Layer 6 of a small transformer language model trained on English Wikipedia (12 layers, counted from 0, width 96).
In attention head 1, each number of a token's query is one row of weights dot the token's vector x plus its bias. The head spreads its attention over the tokens so far by the softmax of query dot key.

Query weights of the head. A number n stands for n times 0.0031.
q0 (bias 0.086): -6 37 -38 40 -13 10 -24 15 11 0 -24 16 -25 15 1 -24 -7 -26 -7 -4 17 21 33 28 -12 2 9 -55 -18 18 -17 -30 -9 15 22 -6 46 2 -11 8 -6 0 21 -8 -23 -10 22 -6 -2 -16 -37 -19 -7 -22 34 24 10 3 -20 -3 -5 3 32 -23 -2 -13 40 0 20 -41 15 37 -39 3 3 -8 -21 28 4 -9 25 -5 -14 9 9 -25 -8 16 -3 0 19 -4 5 -21 29 7
q1 (bias -0.074): 13 -25 -14 16 -4 -23 5 1 -38 6 -11 22 20 -11 -10 -8 -8 -4 13 -4 -1 -8 -4 21 25 11 1 1 12 6 6 24 -26 -13 6 -45 -40 28 16 25 -16 15 3 17 -28 -29 -14 -8 -49 12 0 17 19 -5 -31 -24 2 25 0 21 -19 -26 29 35 5 32 38 -53 3 28 -26 9 -9 -8 22 -36 26 -18 3 -3 -39 -20 36 -18 12 10 4 -27 -10 5 -10 37 -2 24 34 6
q2 (bias 0.110): 1 36 5 -5 -31 -17 -3 -15 -6 -29 6 11 22 33 -16 -15 12 -19 19 -56 -42 24 2 21 -33 -32 -30 -7 1 -3 -15 18 -2 -25 8 18 18 21 -21 -14 11 10 40 42 34 -19 -25 14 25 18 -20 13 24 2 -9 -38 20 -35 18 12 16 -43 19 12 -12 11 11 -12 -27 -29 -4 9 -2 43 -22 1 -18 -38 -6 33 50 32 15 6 25 -15 4 -14 -1 13 19 22 15 -50 -38 -14
q3 (bias 0.091): 14 15 -3 -6 -6 -7 3 -60 -27 35 0 7 18 29 24 -3 -8 -31 23 -10 -22 -40 -5 32 18 27 -11 -6 -16 8 -6 -8 18 10 -11 -20 7 -13 4 -3 -1 5 5 -10 -12 40 -13 -9 -6 -1 -34 15 -8 -35 -35 -4 10 24 -11 -10 0 -1 -9 -29 8 2 10 -29 -19 17 35 -18 -9 46 15 11 -1 -23 16 9 45 12 -27 -34 -3 -12 66 7 -8 -21 -6 50 -14 -10 13 8
q4 (bias -0.119): 36 33 -7 6 -60 -31 -14 -9 -24 -17 12 30 -12 37 -11 -13 2 7 29 52 -5 2 2 -12 27 -6 14 18 -39 -36 45 -41 25 0 10 24 -37 -36 -11 27 -12 33 18 12 -21 39 13 15 9 -48 -9 -9 -8 -6 -8 -5 -3 35 33 17 -3 18 -5 7 20 8 14 14 -12 55 -15 -18 -20 -24 -13 -8 -27 -2 -12 7 29 -23 -7 -5 -32 6 -75 -49 12 4 25 -3 -14 41 -2 -2
q5 (bias -0.040): 20 -1 -25 22 -46 11 -22 29 11 6 -44 -27 -1 9 15 -2 -41 -44 28 5 -2 28 -10 18 13 10 25 -13 24 1 -10 -34 5 33 28 11 6 -3 -16 -2 15 -9 -13 4 -1 12 -23 7 -11 22 4 31 -2 -10 -1 22 1 -5 17 -20 21 9 -21 -16 11 4 -21 2 -8 -15 14 -31 -13 -50 1 11 28 -41 0 5 -30 27 -10 14 -15 17 -7 19 5 -16 52 -4 24 19 -25 -22
q6 (bias 0.018): -3 58 -51 12 17 8 17 -5 10 7 9 -5 19 25 -15 4 5 0 -12 20 -17 16 -38 19 0 -5 -8 -9 -3 -17 16 -2 24 -9 4 -7 -23 15 4 -20 -41 -6 12 -1 18 -1 -13 -5 -14 11 -6 -9 -33 46 14 4 -1 -14 9 -7 9 -20 4 2 11 31 -12 -30 -24 -15 -2 7 -21 -4 -4 -13 -1 -20 -9 -14 36 9 -10 -26 -34 50 -1 30 52 -25 8 -25 23 22 5 -1
q7 (bias -0.061): -13 19 -9 7 24 26 -4 -9 -12 -1 -19 15 -7 -6 22 1 1 -6 -2 -46 19 28 -3 -8 48 19 -17 6 2 24 -2 -21 27 6 -58 8 2 23 33 21 -15 -20 31 -5 -14 -6 -14 -13 7 16 -2 -2 27 -16 -9 32 -12 -4 34 -16 -10 -4 9 -24 13 20 11 18 11 -5 -15 -39 -15 13 -10 -6 15 6 -41 50 -23 -5 -25 -1 -2 -3 -14 8 -9 -1 -20 -38 -28 -17 20 12
q8 (bias -0.109): -14 -16 -45 -4 -4 -11 -3 -14 29 27 23 -7 -28 20 10 27 9 -31 15 -34 -2 -26 27 33 9 12 14 -6 -12 -13 -38 -22 -11 -10 0 -28 7 -21 -7 -22 -1 -19 -3 7 13 -9 1 -20 4 2 8 -12 4 42 15 2 -41 26 42 8 -8 -30 -14 26 -43 0 15 22 25 16 40 34 3 0 14 -7 -33 19 14 -11 -42 5 2 10 19 27 -18 -26 -19 -62 14 32 48 4 16 6
q9 (bias 0.087): 6 -12 9 6 -2 11 -19 1 10 -21 12 15 21 -7 -1 -28 -5 14 -21 39 -33 24 -30 -9 -22 0 16 -13 1 -18 -20 10 14 -30 -9 9 -5 30 8 39 15 -4 -9 -18 13 -42 -14 -29 10 20 8 -19 23 14 -13 39 -33 7 9 6 -15 11 -42 -7 18 9 47 -18 1 -22 3 24 4 40 -48 -24 -24 -24 12 -4 2 13 11 21 7 31 22 -12 14 -30 0 12 20 -15 -7 -4
q10 (bias -0.096): 1 -15 0 -16 -25 -7 13 -34 3 4 -3 20 16 -15 33 -21 3 32 -2 1 16 1 4 -17 3 28 1 1 -25 -10 -19 -25 -30 19 25 1 18 0 2 18 -24 -6 20 44 -2 1 -11 3 -26 33 -4 26 11 18 -25 -2 -21 -36 -15 17 12 -3 13 6 -21 -13 3 3 13 19 1 -30 -21 -6 10 -1 -1 8 14 -4 -6 -31 30 -30 -7 -32 -8 36 12 30 0 10 -34 -3 18 -4
q11 (bias 0.073): 28 -12 12 22 32 -17 1 -22 38 22 -22 7 23 9 7 3 9 13 2 -27 -23 49 -21 10 -21 -1 1 -23 -31 -12 18 -7 17 -16 41 -38 10 39 14 -31 54 22 29 39 1 -26 -15 -31 18 -29 4 6 -1 9 -31 9 7 -13 -7 9 17 -8 -17 4 3 0 2 -9 -27 14 5 8 -12 -2 -30 14 -36 31 7 9 4 -14 5 0 -15 -1 8 26 0 -8 -33 -42 -29 -1 -8 -9
q12 (bias -0.043): 13 5 -3 -26 -30 19 13 -4 20 -4 -2 -1 -33 -21 20 12 -14 4 18 -16 8 -5 21 -24 5 -3 26 24 -10 -4 -47 -10 14 1 16 -3 -6 -6 48 17 -19 -20 11 26 -28 7 -27 1 22 -16 -23 9 28 -6 18 -2 -5 -19 -10 -24 -34 -19 -9 27 33 31 -19 0 8 -5 -8 14 -1 -35 3 16 -5 -29 16 -11 -11 10 6 1 18 38 28 15 -3 1 29 -24 -6 5 -34 -16
q13 (bias -0.008): -25 45 -18 -4 -9 -15 -13 16 -63 -9 12 26 -15 0 -11 31 11 40 -26 -15 7 1 -8 25 19 43 -32 -10 26 -12 3 31 -9 13 17 -7 3 -27 -10 11 1 9 11 -3 1 21 13 -23 33 29 29 44 10 -43 -18 -8 -55 24 6 -23 -7 -18 7 22 3 -42 -28 25 16 -5 -6 7 25 -17 -4 -7 24 -4 -14 -5 -3 -6 -20 2 -13 -33 13 0 8 14 -3 -39 -1 21 -18 8
q14 (bias 0.070): 49 16 22 -24 17 22 1 35 -9 -12 -21 18 -5 -12 0 13 -9 -59 -19 -24 14 0 -31 12 -12 -19 -6 -22 12 10 -64 16 26 -15 -35 17 -15 17 -19 -4 7 23 -6 34 4 -9 -16 -2 28 6 13 1 37 -8 -23 6 4 -1 -13 -25 43 -30 31 -17 -6 -19 2 2 -8 -6 -13 6 12 19 -18 7 -10 19 -7 -6 -6 -13 35 37 8 -22 16 13 28 -19 -16 1 -8 7 -11 -13
q15 (bias -0.106): -15 -9 -1 -18 -35 -34 20 -28 -19 18 16 7 -11 -25 -19 -2 14 -8 20 46 -30 13 -4 27 14 -21 47 -14 5 25 18 -5 34 29 -2 0 -31 30 9 1 -37 -24 26 -27 4 34 -18 25 -21 7 -36 48 -12 -38 -2 45 47 22 -4 -19 1 -42 -1 1 -13 -29 -6 41 -2 -5 13 -40 -27 -4 8 -15 -38 -17 3 29 7 2 -3 -3 -3 10 10 15 -2 40 15 -27 11 -11 -12 7
q16 (bias -0.030): 2 -12 11 -17 -10 -28 -3 -10 -7 5 14 -17 18 -4 27 -2 7 41 -17 -3 27 -16 36 3 17 1 39 -17 -15 -6 14 -4 3 -2 15 -16 -22 -9 -30 0 -15 -23 -8 10 -16 24 28 -18 -20 0 -4 6 25 -13 18 -41 46 30 -3 35 -4 -14 -5 -29 -17 -1 19 20 34 67 -26 -26 -20 -4 11 10 20 -29 -23 -19 5 24 -34 -6 -7 -51 -16 18 28 8 10 -19 17 -33 18 -9
q17 (bias -0.165): -27 19 -2 31 23 19 -8 33 -24 20 -11 2 -3 -9 -5 32 -2 -4 31 2 -18 -6 5 -11 23 17 41 14 -41 -5 28 -3 -18 -2 20 14 -26 -21 -2 3 -8 -46 38 0 17 -1 16 27 -30 10 -12 -4 9 11 1 -50 -12 6 7 -9 -16 52 7 16 -15 -22 32 15 -38 17 4 16 0 -31 24 -17 3 -13 8 -21 17 -6 -49 17 -12 -3 -18 -3 -21 -31 -14 15 -13 -12 16 -7
q18 (bias 0.116): -1 -34 20 14 24 27 1 10 22 -4 30 -18 -3 -6 -18 -12 5 12 18 -14 26 -10 -7 -4 -5 17 -19 18 31 11 -20 -4 -1 16 0 34 -5 20 16 47 -1 -23 -26 32 -4 5 9 32 25 -43 -8 3 -24 -33 -12 -7 -35 -18 2 19 -21 -18 -2 -8 -13 -30 16 15 11 4 -12 -12 -36 7 -3 -6 13 -6 -57 -16 -9 10 16 -3 20 36 3 -9 -19 9 -26 -15 28 19 -6 9
q19 (bias -0.185): 17 20 3 -7 -44 -16 -32 -5 -14 30 51 19 28 -5 -29 -27 2 -1 -32 24 -10 11 13 -12 9 20 4 36 2 -18 15 -31 -27 -26 -11 -10 -12 -17 1 -1 10 11 25 -4 -25 15 -15 11 -27 -2 -9 19 27 -10 12 -19 1 -18 -33 -32 1 5 35 -13 -25 19 4 36 -28 19 11 3 -19 24 -3 6 17 23 -6 -6 9 14 -25 10 -47 -7 -17 -9 -10 9 49 4 -10 24 5 24
q20 (bias 0.112): -20 -6 -24 -30 -11 21 -49 -19 27 -13 -13 -28 -13 -3 -1 -4 -22 -8 26 -23 59 1 -36 -20 -23 1 -7 27 20 -2 8 -13 17 22 -19 1 44 34 8 -1 1 12 -5 2 -19 -37 14 -18 34 -25 -10 29 9 18 24 5 18 -12 -23 2 2 -13 13 11 8 -16 25 0 -13 -96 -12 34 -31 28 -3 -22 4 -4 31 15 -3 -16 10 36 70 11 67 41 -46 3 -46 -21 18 -10 8 1
q21 (bias -0.089): 19 -17 31 -7 -8 -16 -5 1 3 14 -22 -13 -3 1 14 -16 -25 -7 -9 35 5 7 7 43 10 11 -32 -23 2 -44 -5 -21 4 17 12 10 -31 17 -2 12 15 -60 29 -14 -12 -19 -13 -7 14 15 -22 -1 -17 42 -14 32 -22 8 4 4 11 -11 8 4 8 -17 -28 7 -14 -25 29 28 27 16 7 -6 59 19 27 0 -9 -12 -14 16 -1 -13 -9 24 -18 -14 -11 12 0 -17 -40 20
q22 (bias 0.136): -10 2 -28 -14 2 16 22 -28 4 -23 11 51 -5 4 8 -17 8 26 -8 -12 14 35 -16 24 -16 -34 -34 19 -1 2 13 27 18 28 17 -9 38 22 -34 -15 24 -17 67 -64 -23 -19 -12 -16 11 -16 -27 -3 13 -21 -15 1 13 -12 -10 -9 34 -17 -39 2 -6 2 -48 -30 44 -17 -22 -9 -26 28 -20 7 36 28 11 12 -4 17 58 27 -3 9 14 32 -8 -39 17 4 3 6 -15 -45
q23 (bias -0.041): -8 -25 -6 15 -36 -24 16 -12 -29 24 44 3 6 -5 11 -47 -16 0 -21 12 7 7 -10 -7 -33 18 -16 -5 -17 38 57 9 47 3 -1 -10 19 -10 -15 14 4 13 -6 -13 -14 16 31 -21 19 18 -27 2 -7 36 43 -15 -6 40 -17 1 19 22 -1 -10 2 -16 -9 -27 -29 10 -5 13 -16 -4 24 -16 2 4 -36 26 -17 -12 -44 -12 -32 19 -32 53 0 47 -8 15 -11 10 -16 -4
q24 (bias 0.088): -52 13 11 41 3 34 2 -14 -8 20 -50 17 -9 -34 35 -3 9 14 28 0 30 18 -21 -6 -35 15 -8 10 34 -13 -40 25 -10 -8 -14 6 6 34 9 -2 -29 6 -19 17 21 -17 -37 -6 28 -4 -44 25 3 11 -11 46 18 8 -2 48 -39 -35 4 -10 1 18 -14 9 -30 -29 -17 12 -2 26 -28 26 -35 -15 12 19 -8 21 7 -14 8 -10 23 -6 -35 -41 -13 15 36 -20 28 -8
q25 (bias -0.036): 22 11 30 20 32 4 -30 26 -5 35 -5 -29 -13 4 -3 0 4 -4 8 18 12 -45 60 9 39 -4 -1 -17 -45 23 -16 -33 26 -1 -11 -23 -37 8 -25 18 20 -26 0 -3 -12 11 -5 -12 -24 29 -2 2 -16 14 20 -27 -19 30 -10 -25 -28 13 -23 14 49 -1 35 -21 -6 17 -21 -87 -2 -18 33 30 -27 6 -10 -20 -26 4 5 43 -11 -2 -3 -29 -27 -13 14 29 6 26 8 31
q26 (bias -0.083): -5 30 -27 -15 3 17 30 -14 10 -36 -2 -7 13 -2 2 -23 14 -27 -14 -26 -12 20 -13 -5 -9 -8 -9 -31 32 16 2 3 -1 19 -19 36 12 -27 -37 48 11 -5 -9 -6 -71 -23 -14 -17 5 5 -2 19 -27 2 20 -10 9 27 -17 43 9 -7 -17 7 3 -1 -6 -6 -26 28 -41 31 41 30 47 22 -37 37 -19 13 5 -2 18 -8 -20 10 32 -9 -7 -10 26 -35 -16 29 1 -15
q27 (bias -0.123): -11 -29 -8 8 2 -10 -16 20 -3 18 12 27 -12 7 21 39 -1 -31 14 32 -29 8 16 -5 -3 -22 38 -3 24 -9 8 -29 21 -15 7 24 -41 -30 -14 27 26 -1 -5 -33 1 -23 -17 11 13 18 11 11 -25 32 12 15 -25 -18 29 -50 -22 9 2 4 -29 36 -7 -14 2 41 36 -23 -7 -12 -22 7 -25 10 -32 -19 20 3 -23 10 -30 4 5 -35 6 23 4 17 -37 18 14 19
q28 (bias -0.050): -2 -36 -15 0 13 -27 -7 19 -3 10 -45 7 -7 13 6 -1 4 -29 -15 13 14 26 0 -9 11 21 -8 6 -1 1 0 32 -10 4 2 20 -24 -9 -28 -3 -13 -36 -27 -11 56 -31 -12 7 27 10 19 10 30 -23 4 -29 0 -29 11 1 29 -11 0 -6 -2 -8 15 -10 27 23 4 -3 -10 6 22 -1 -6 17 19 20 19 -12 -37 -8 4 -12 35 -58 4 -13 0 -26 31 22 -9 24
q29 (bias 0.053): -16 6 -23 -12 -8 -32 2 23 -13 -11 3 -1 -32 1 2 5 15 -30 -23 35 21 26 -21 -8 5 -22 -15 17 -1 9 -41 -9 -4 10 -10 -13 16 52 14 20 19 10 -37 -13 -3 10 12 9 -23 11 11 -17 16 16 -45 21 26 -12 2 19 -14 31 43 31 -22 36 18 2 -7 7 25 15 -2 -5 14 20 -14 -36 -14 20 -30 15 -12 -24 -15 -17 -5 38 -21 14 -42 7 6 -19 14 -24
q30 (bias 0.111): 26 -20 -46 9 -6 -8 23 2 2 33 56 21 4 15 22 -25 -20 11 19 -20 5 -11 -30 -53 16 -17 -10 -34 8 -13 1 28 -14 -11 -17 9 2 -6 33 16 13 -14 1 -27 -45 5 22 -31 53 26 11 -9 -9 -10 -32 -4 25 -21 6 5 0 0 39 15 22 -53 8 6 -1 -38 18 -3 33 4 13 -9 8 -29 30 0 28 -12 20 -17 -10 -3 28 0 -27 -14 17 -35 10 -12 23 -15
q31 (bias 0.007): -21 -7 6 1 18 -5 11 -39 14 -2 7 2 -2 2 38 31 -27 -29 -12 11 7 30 -4 20 -42 -11 23 -28 -19 -26 -21 12 10 -1 -15 -20 6 9 -29 2 -2 25 6 0 11 1 -28 -20 -17 23 -11 -31 -11 3 21 16 -8 18 -1 14 -2 6 50 -31 -36 -14 4 23 1 24 -4 -18 -23 -6 7 -45 0 22 12 9 -19 30 43 -25 33 22 30 -11 -7 32 -4 -2 14 14 -31 2

Each question shows a short text with each token's key, already scaled and adjusted for position as the last token sees it. A number n stands for n times 0.012.

Then comes the last token's vector x. A number n stands for n times 0.081.

0 "os": 0 0 -21 -4 10 -5 -10 -16 -3 4 -5 -10 -17 -21 -22 -3 4 -2 -39 28 -19 -4 -2 -11 -40 19 -11 21 14 -22 -29 5
1 "s,": 0 14 -35 -4 47 -14 -6 -26 1 -28 8 -1 3 -6 3 -11 8 13 -23 31 -50 -16 -23 -16 -42 48 2 10 15 -36 -25 13
2 " Jo": -1 19 -17 10 23 -55 -13 -9 11 -25 -1 11 -14 15 -10 -14 5 17 -30 13 -39 -38 -23 -23 -18 47 1 24 22 -18 5 -7
3 "e,": 2 28 -29 -8 49 -36 -15 -29 -14 -30 14 4 6 -7 5 -31 5 24 -1 37 -40 -15 -31 -3 -22 49 3 11 13 -31 -13 -2
4 " wh": 2 23 1 -11 56 -7 -30 -9 -6 -26 10 10 15 -17 -6 -4 17 20 9 28 -37 -16 -4 -18 -17 35 23 20 10 -3 -13 1
x: 3 5 -7 -20 -1 -3 -8 -6 7 -20 -20 28 -28 6 7 -30 -6 17 -43 -28 4 13 -12 -18 -37 9 -24 43 -2 13 25 -10 -8 -7 26 -3 -18 49 35 32 34 -2 15 27 -40 3 48 -36 1 -4 4 -3 -12 -42 6 -12 -12 16 -24 30 -8 18 -25 -2 3 13 -3 23 22 4 -25 16 0 35 11 34 -39 -7 33 -1 24 22 -20 -28 -11 2 -18 -25 30 -3 15 -34 -9 -11 -8 18
Which two tokens does the last token look at most, in order? 4 " wh", 3 "e,"

0 "R": -9 0 -24 -2 10 -1 -2 -17 -6 7 -7 -10 -16 -24 -32 -7 4 -2 -34 32 -13 -13 -3 -8 -41 18 -20 24 14 -17 -31 4
1 " Y": -14 11 -25 3 38 -23 13 -21 21 -23 -8 -16 -13 2 -55 -11 -5 12 -12 1 -50 -23 -27 4 -5 14 -22 16 20 -11 -17 9
2 " W": -22 36 -5 -12 31 -22 31 -43 12 -14 1 -15 -9 -5 -44 -17 12 42 -13 6 -52 -7 -30 21 -11 6 -14 12 23 -14 -39 12
3 "I": -31 28 -17 -4 31 -4 23 -26 19 -23 14 -28 -8 -10 -37 -32 9 32 -25 10 -57 -33 -24 27 -3 2 -30 8 7 -7 -4 29
4 "T": -33 17 -19 -1 34 5 14 -44 29 -30 14 -46 5 8 -34 -21 10 33 -11 7 -68 -15 -29 24 -27 -1 -13 -9 25 -10 -16 7
x: -10 -16 -43 33 -9 2 -17 3 2 -9 0 12 -5 48 8 -58 -10 37 5 12 2 20 -25 -24 -31 -15 -27 8 30 11 48 63 -8 -17 3 -46 13 -6 13 -16 18 31 34 -8 33 12 50 -28 -3 -20 -6 -20 -1 6 24 8 1 -18 -35 5 40 4 6 16 -1 -18 -39 -13 -29 0 7 10 -11 6 -4 32 -8 1 4 9 9 -21 -2 -20 3 -19 -18 -10 32 13 -24 0 14 11 -11 -24
Which token does the last token look at most, and with what share of its attention? 3 "I", with about 40%

0 "6": -3 -3 -17 -6 9 -2 -4 -24 -7 -1 -9 -13 -14 -29 -27 0 9 2 -32 31 -11 -14 -5 -16 -41 16 -23 17 9 -15 -32 0
1 "2": 4 -12 -38 1 57 18 8 -32 26 -41 -7 -49 14 -9 -28 7 13 29 4 26 -43 -35 -44 -15 -19 19 -44 6 0 -11 -29 -5
2 ".0": -28 -21 -44 6 43 13 1 -31 25 -47 -17 -50 18 -14 -22 25 9 26 21 18 -31 -36 -17 5 -24 3 -14 0 9 -6 -27 -6
3 "1": -16 -17 -56 -3 49 22 7 -22 26 -46 -9 -45 20 -9 -27 32 20 13 13 -2 -47 -22 -28 -3 -27 -5 -23 19 1 -5 -22 33
4 "b": -23 0 -26 -1 46 36 1 -2 26 -39 3 -41 19 -1 -35 26 19 27 -3 4 -39 -17 -27 4 -31 4 -12 -4 1 -8 -32 6
x: -18 -15 -7 -7 -13 -5 -5 23 -10 -12 12 10 5 42 15 -36 20 13 -14 -6 11 33 0 10 -28 -2 -8 52 40 25 53 47 5 25 7 -52 20 -10 8 -9 1 15 7 -17 -30 30 48 -9 -6 -30 -30 -5 -33 -37 2 28 8 9 -12 13 15 -23 12 17 0 8 -28 28 -6 -24 -6 -4 -16 -13 -57 38 -2 -6 5 9 10 -8 -16 -12 -12 -3 -9 5 23 -24 8 -23 11 3 -12 -39
Which token does the last token look at most, and with what share of its attention? 2 ".0", with about 50%

0 " (201": -19 -9 -11 -11 3 -3 -10 -31 -7 5 -10 0 -21 -21 -25 8 2 -10 -19 31 -14 -10 -1 -15 -42 14 -27 25 12 -23 -28 4
1 "1": -25 -16 -39 4 23 11 1 -16 5 -27 -25 -31 5 5 -27 13 5 -6 1 26 -52 -3 -16 -20 -40 -3 -33 33 7 -28 -14 38
2 "-0": -25 -3 -48 -3 46 6 -1 -13 28 -31 -16 -33 -8 1 -32 23 -2 4 19 33 -50 -31 -17 -21 -32 -5 -30 11 17 -9 -41 14
3 "8": -14 -17 -40 -2 40 21 3 -29 16 -43 -19 -34 -3 11 -19 25 2 -2 13 20 -53 -19 -35 -15 -42 -1 -38 20 10 -20 -28 34
4 "-1": -22 -9 -46 -10 54 11 -9 -22 33 -39 -11 -38 1 -6 -16 20 12 3 15 29 -59 -35 -22 -20 -41 -8 -13 -4 22 -7 -30 13
x: -14 11 -7 -14 -50 -9 -4 9 -1 -25 3 -4 10 31 15 -25 24 0 -17 -18 -15 7 -11 3 -25 -14 2 3 0 5 65 35 24 -22 -3 -45 4 7 3 -17 26 26 -13 15 -5 53 42 6 16 -37 7 -9 15 -46 -18 11 3 8 -44 9 22 8 6 20 17 4 -46 23 7 -8 2 3 -11 20 -37 35 -15 -7 -20 6 12 8 0 24 7 9 -17 11 9 22 -28 -42 34 7 -33 -28
To which token does the last token give the most attention? 0 " (201"

0 " \"": -14 4 -6 -10 6 -12 -8 -20 -9 13 2 -2 -7 -28 -26 1 2 2 -37 35 -14 -11 6 -17 -35 13 -17 27 19 -20 -25 2
1 "C": -31 17 2 23 20 -8 2 -25 -9 0 -1 -14 -7 -2 -17 12 16 2 -14 30 -37 -8 -13 -16 -5 3 -19 18 17 -32 12 44
2 "ons": -30 -4 -15 -1 21 -3 -18 -18 12 -20 7 -10 2 -2 -14 23 25 17 -32 2 -31 15 -25 -1 -34 15 -2 6 29 -46 30 21
3 "ens": 11 6 -39 -6 43 4 -31 -29 31 -5 10 -23 -3 18 -21 5 9 17 -26 5 -60 19 -23 10 -19 25 -5 15 12 -37 10 27
4 "us": 8 28 -38 20 55 -11 -23 -11 49 -16 16 -29 -8 14 -6 15 6 11 -17 11 -56 5 -33 5 -39 41 8 13 -1 -35 0 25
x: 13 -4 -26 5 -8 -2 21 -16 2 -18 19 -3 1 14 8 -35 4 33 -25 -22 -22 13 8 39 -37 20 -20 -33 25 8 59 31 8 36 21 -20 34 -5 5 -28 40 15 17 1 -13 20 25 -35 26 -2 10 -9 -33 -39 -27 -3 -14 4 -16 34 9 -27 -14 8 -20 -10 10 -9 9 -21 -11 9 -23 28 1 19 -35 9 19 23 -3 -36 19 -25 0 -12 -19 14 -19 36 -3 -28 22 23 -36 0
Which token does the last token look at most, and with what share of its attention? 2 "ons", with about 40%

0 " \"": -14 4 -6 -10 6 -12 -8 -20 -9 13 2 -2 -7 -28 -26 1 2 2 -37 35 -14 -11 6 -17 -35 13 -17 27 19 -20 -25 2
1 "2": -25 9 -4 27 24 -12 -2 -22 -19 -16 -2 -12 -8 -10 -24 19 3 0 -4 31 -39 -33 -25 -11 22 4 -40 34 19 -15 10 34
2 "c": -30 -7 10 18 31 7 -1 -2 6 -11 -3 -27 4 0 -15 32 30 20 1 36 -50 0 -31 -9 -13 7 -28 14 14 -31 -5 17
3 " L": -6 11 -4 12 41 -2 16 -9 6 -22 7 -21 -3 1 -36 -7 1 9 -12 4 -41 -18 -15 -14 -26 10 -37 9 19 -27 -4 18
4 "atin": -17 -9 -5 3 40 14 2 -9 12 -1 6 -12 -14 8 -17 6 1 20 -23 10 -37 11 -17 4 -17 20 -34 14 30 -20 -2 -2
x: 10 -8 -31 28 -3 -15 -34 -13 14 -6 -8 -6 24 4 7 -60 0 46 -34 12 7 40 -43 -22 -18 -16 -29 -39 5 -14 25 11 7 30 3 -28 8 5 37 1 24 -15 20 3 8 24 16 -15 34 17 19 -7 17 -9 42 -31 22 6 -47 -8 0 4 -32 23 -16 0 -2 -11 -1 14 27 -7 -17 36 -41 22 21 6 9 28 4 -1 -23 -31 -16 4 16 -6 7 -23 -28 10 11 17 -11 -11
To which token does the last token give the most attention? 0 " \""

0 " 8": -9 0 -14 -2 7 -6 -7 -23 -10 1 -5 -4 -10 -33 -32 -1 13 4 -32 25 -16 -18 0 -16 -38 18 -27 15 6 -19 -33 -2
1 "5": -30 15 -26 21 45 10 15 -27 28 -46 -4 -23 14 -25 -46 -1 33 45 -9 8 -35 -39 -14 -8 -9 25 -43 -16 3 -15 -20 -7
2 " charact": -14 8 -16 5 45 16 -19 -29 10 -15 0 -23 7 -15 -33 9 18 31 0 12 -23 -19 -17 17 -26 16 -13 9 1 -2 -40 -17
3 "ers": -11 18 -52 -16 66 11 7 -14 3 -14 21 -24 12 -24 -14 -7 0 0 -19 27 -38 -19 -52 2 -12 33 25 17 -16 19 -18 -1
4 " for": -10 13 -17 19 43 -9 -28 -13 6 -34 2 -7 5 -15 -12 12 10 11 -15 35 -25 -9 -4 11 -32 50 -12 17 0 1 -50 8
x: 8 16 -30 -18 -29 -14 -24 16 13 -26 2 -10 8 17 -8 -36 30 32 -29 28 -20 8 -6 2 -8 -15 0 30 -11 13 27 25 12 -8 -28 -30 -14 15 -7 -9 19 22 -6 -13 -13 31 32 -40 18 -3 -27 -3 3 -4 -15 -1 -3 19 -67 -1 6 14 4 24 -7 9 27 1 62 -10 -28 16 -16 12 -7 26 -34 16 13 -4 31 25 10 -46 -46 11 29 -2 -8 26 -6 -12 -5 9 -20 23
Which two tokens does the last token look at most, in order? 0 " 8", 4 " for"

0 "a": -3 4 -15 -2 11 -9 -8 -19 -6 5 -4 -12 -15 -26 -24 1 4 7 -37 30 -12 -6 -9 -15 -42 19 -12 21 16 -15 -22 0
1 " as": 10 12 -6 -12 36 -28 -30 -22 8 -11 19 -14 24 -7 -20 5 13 37 -6 31 -22 -28 -24 -4 -33 24 7 34 29 -15 -13 0
2 " f": -2 44 -15 20 38 -17 -43 -16 14 -29 16 -22 26 -22 -38 12 22 25 15 31 -20 -18 4 11 -19 25 -15 0 14 -19 -13 25
3 "av": -22 16 -43 13 32 -5 -35 8 22 -37 11 -19 8 -6 -44 33 43 24 -14 -26 -21 -4 -17 14 -12 31 -24 -19 11 -13 7 17
4 "or": -11 32 -50 14 59 -8 -14 7 24 -41 13 -33 -5 10 -17 34 50 18 7 4 -33 -4 -25 -12 -13 36 -25 6 18 1 11 19
x: -10 -15 2 -21 -4 -2 13 -25 -3 -8 29 9 -29 21 -3 -30 30 65 0 -4 13 0 -4 10 -31 -2 -1 -10 0 2 55 41 31 44 -35 -9 14 6 29 0 26 -5 5 -9 2 27 19 -11 32 -13 -11 12 -10 -19 -6 1 11 -6 -30 40 2 -17 21 28 8 -21 -4 -24 -1 12 -9 -18 -38 3 -6 24 3 5 51 20 -20 -20 1 -46 -23 -33 8 9 -23 -2 -21 -32 6 -20 -44 18
To which token does the last token give the most attention? 3 "av"

0 " when": 3 7 -8 2 12 -4 -15 -26 -4 0 -2 5 -14 -27 -23 -3 10 5 -41 28 -15 -17 -5 -20 -39 30 -12 19 11 -14 -33 2
1 " an": -7 28 -2 19 64 -6 -13 -22 18 -15 -8 7 17 3 -27 33 28 23 -10 36 -23 -7 -18 -39 -10 31 -19 10 10 -5 -8 -14
2 "s": 1 22 -5 23 59 14 -12 1 21 -36 32 -12 28 1 -9 47 39 15 -14 34 -50 -7 -30 -31 -5 19 9 5 19 -12 20 9
3 "w": 0 42 8 4 63 5 2 -3 18 -36 20 -19 22 4 -11 38 11 12 4 35 -53 10 -19 -8 5 24 5 -6 19 -25 -30 7
4 "ering": -12 14 -21 29 77 12 1 -16 24 -27 21 -26 9 -6 -3 31 15 14 -17 31 -43 -4 -49 -13 -15 22 7 6 -5 -14 -11 4
x: 17 19 -54 11 -55 12 -12 -11 3 -35 -6 34 -2 -10 10 -39 19 46 5 15 -11 -11 -2 5 -33 -8 -11 -2 9 11 20 33 20 47 7 -33 5 8 -2 11 0 30 10 9 -17 13 29 -21 36 -19 0 2 17 -21 -11 -12 5 -10 -25 27 -4 -18 14 16 0 15 23 6 31 2 -3 12 -32 48 -20 13 -36 17 8 -3 3 -16 18 -51 -26 1 13 -6 13 8 7 -24 -3 -13 -43 -46
To which token does the last token give the most attention? 2 "s"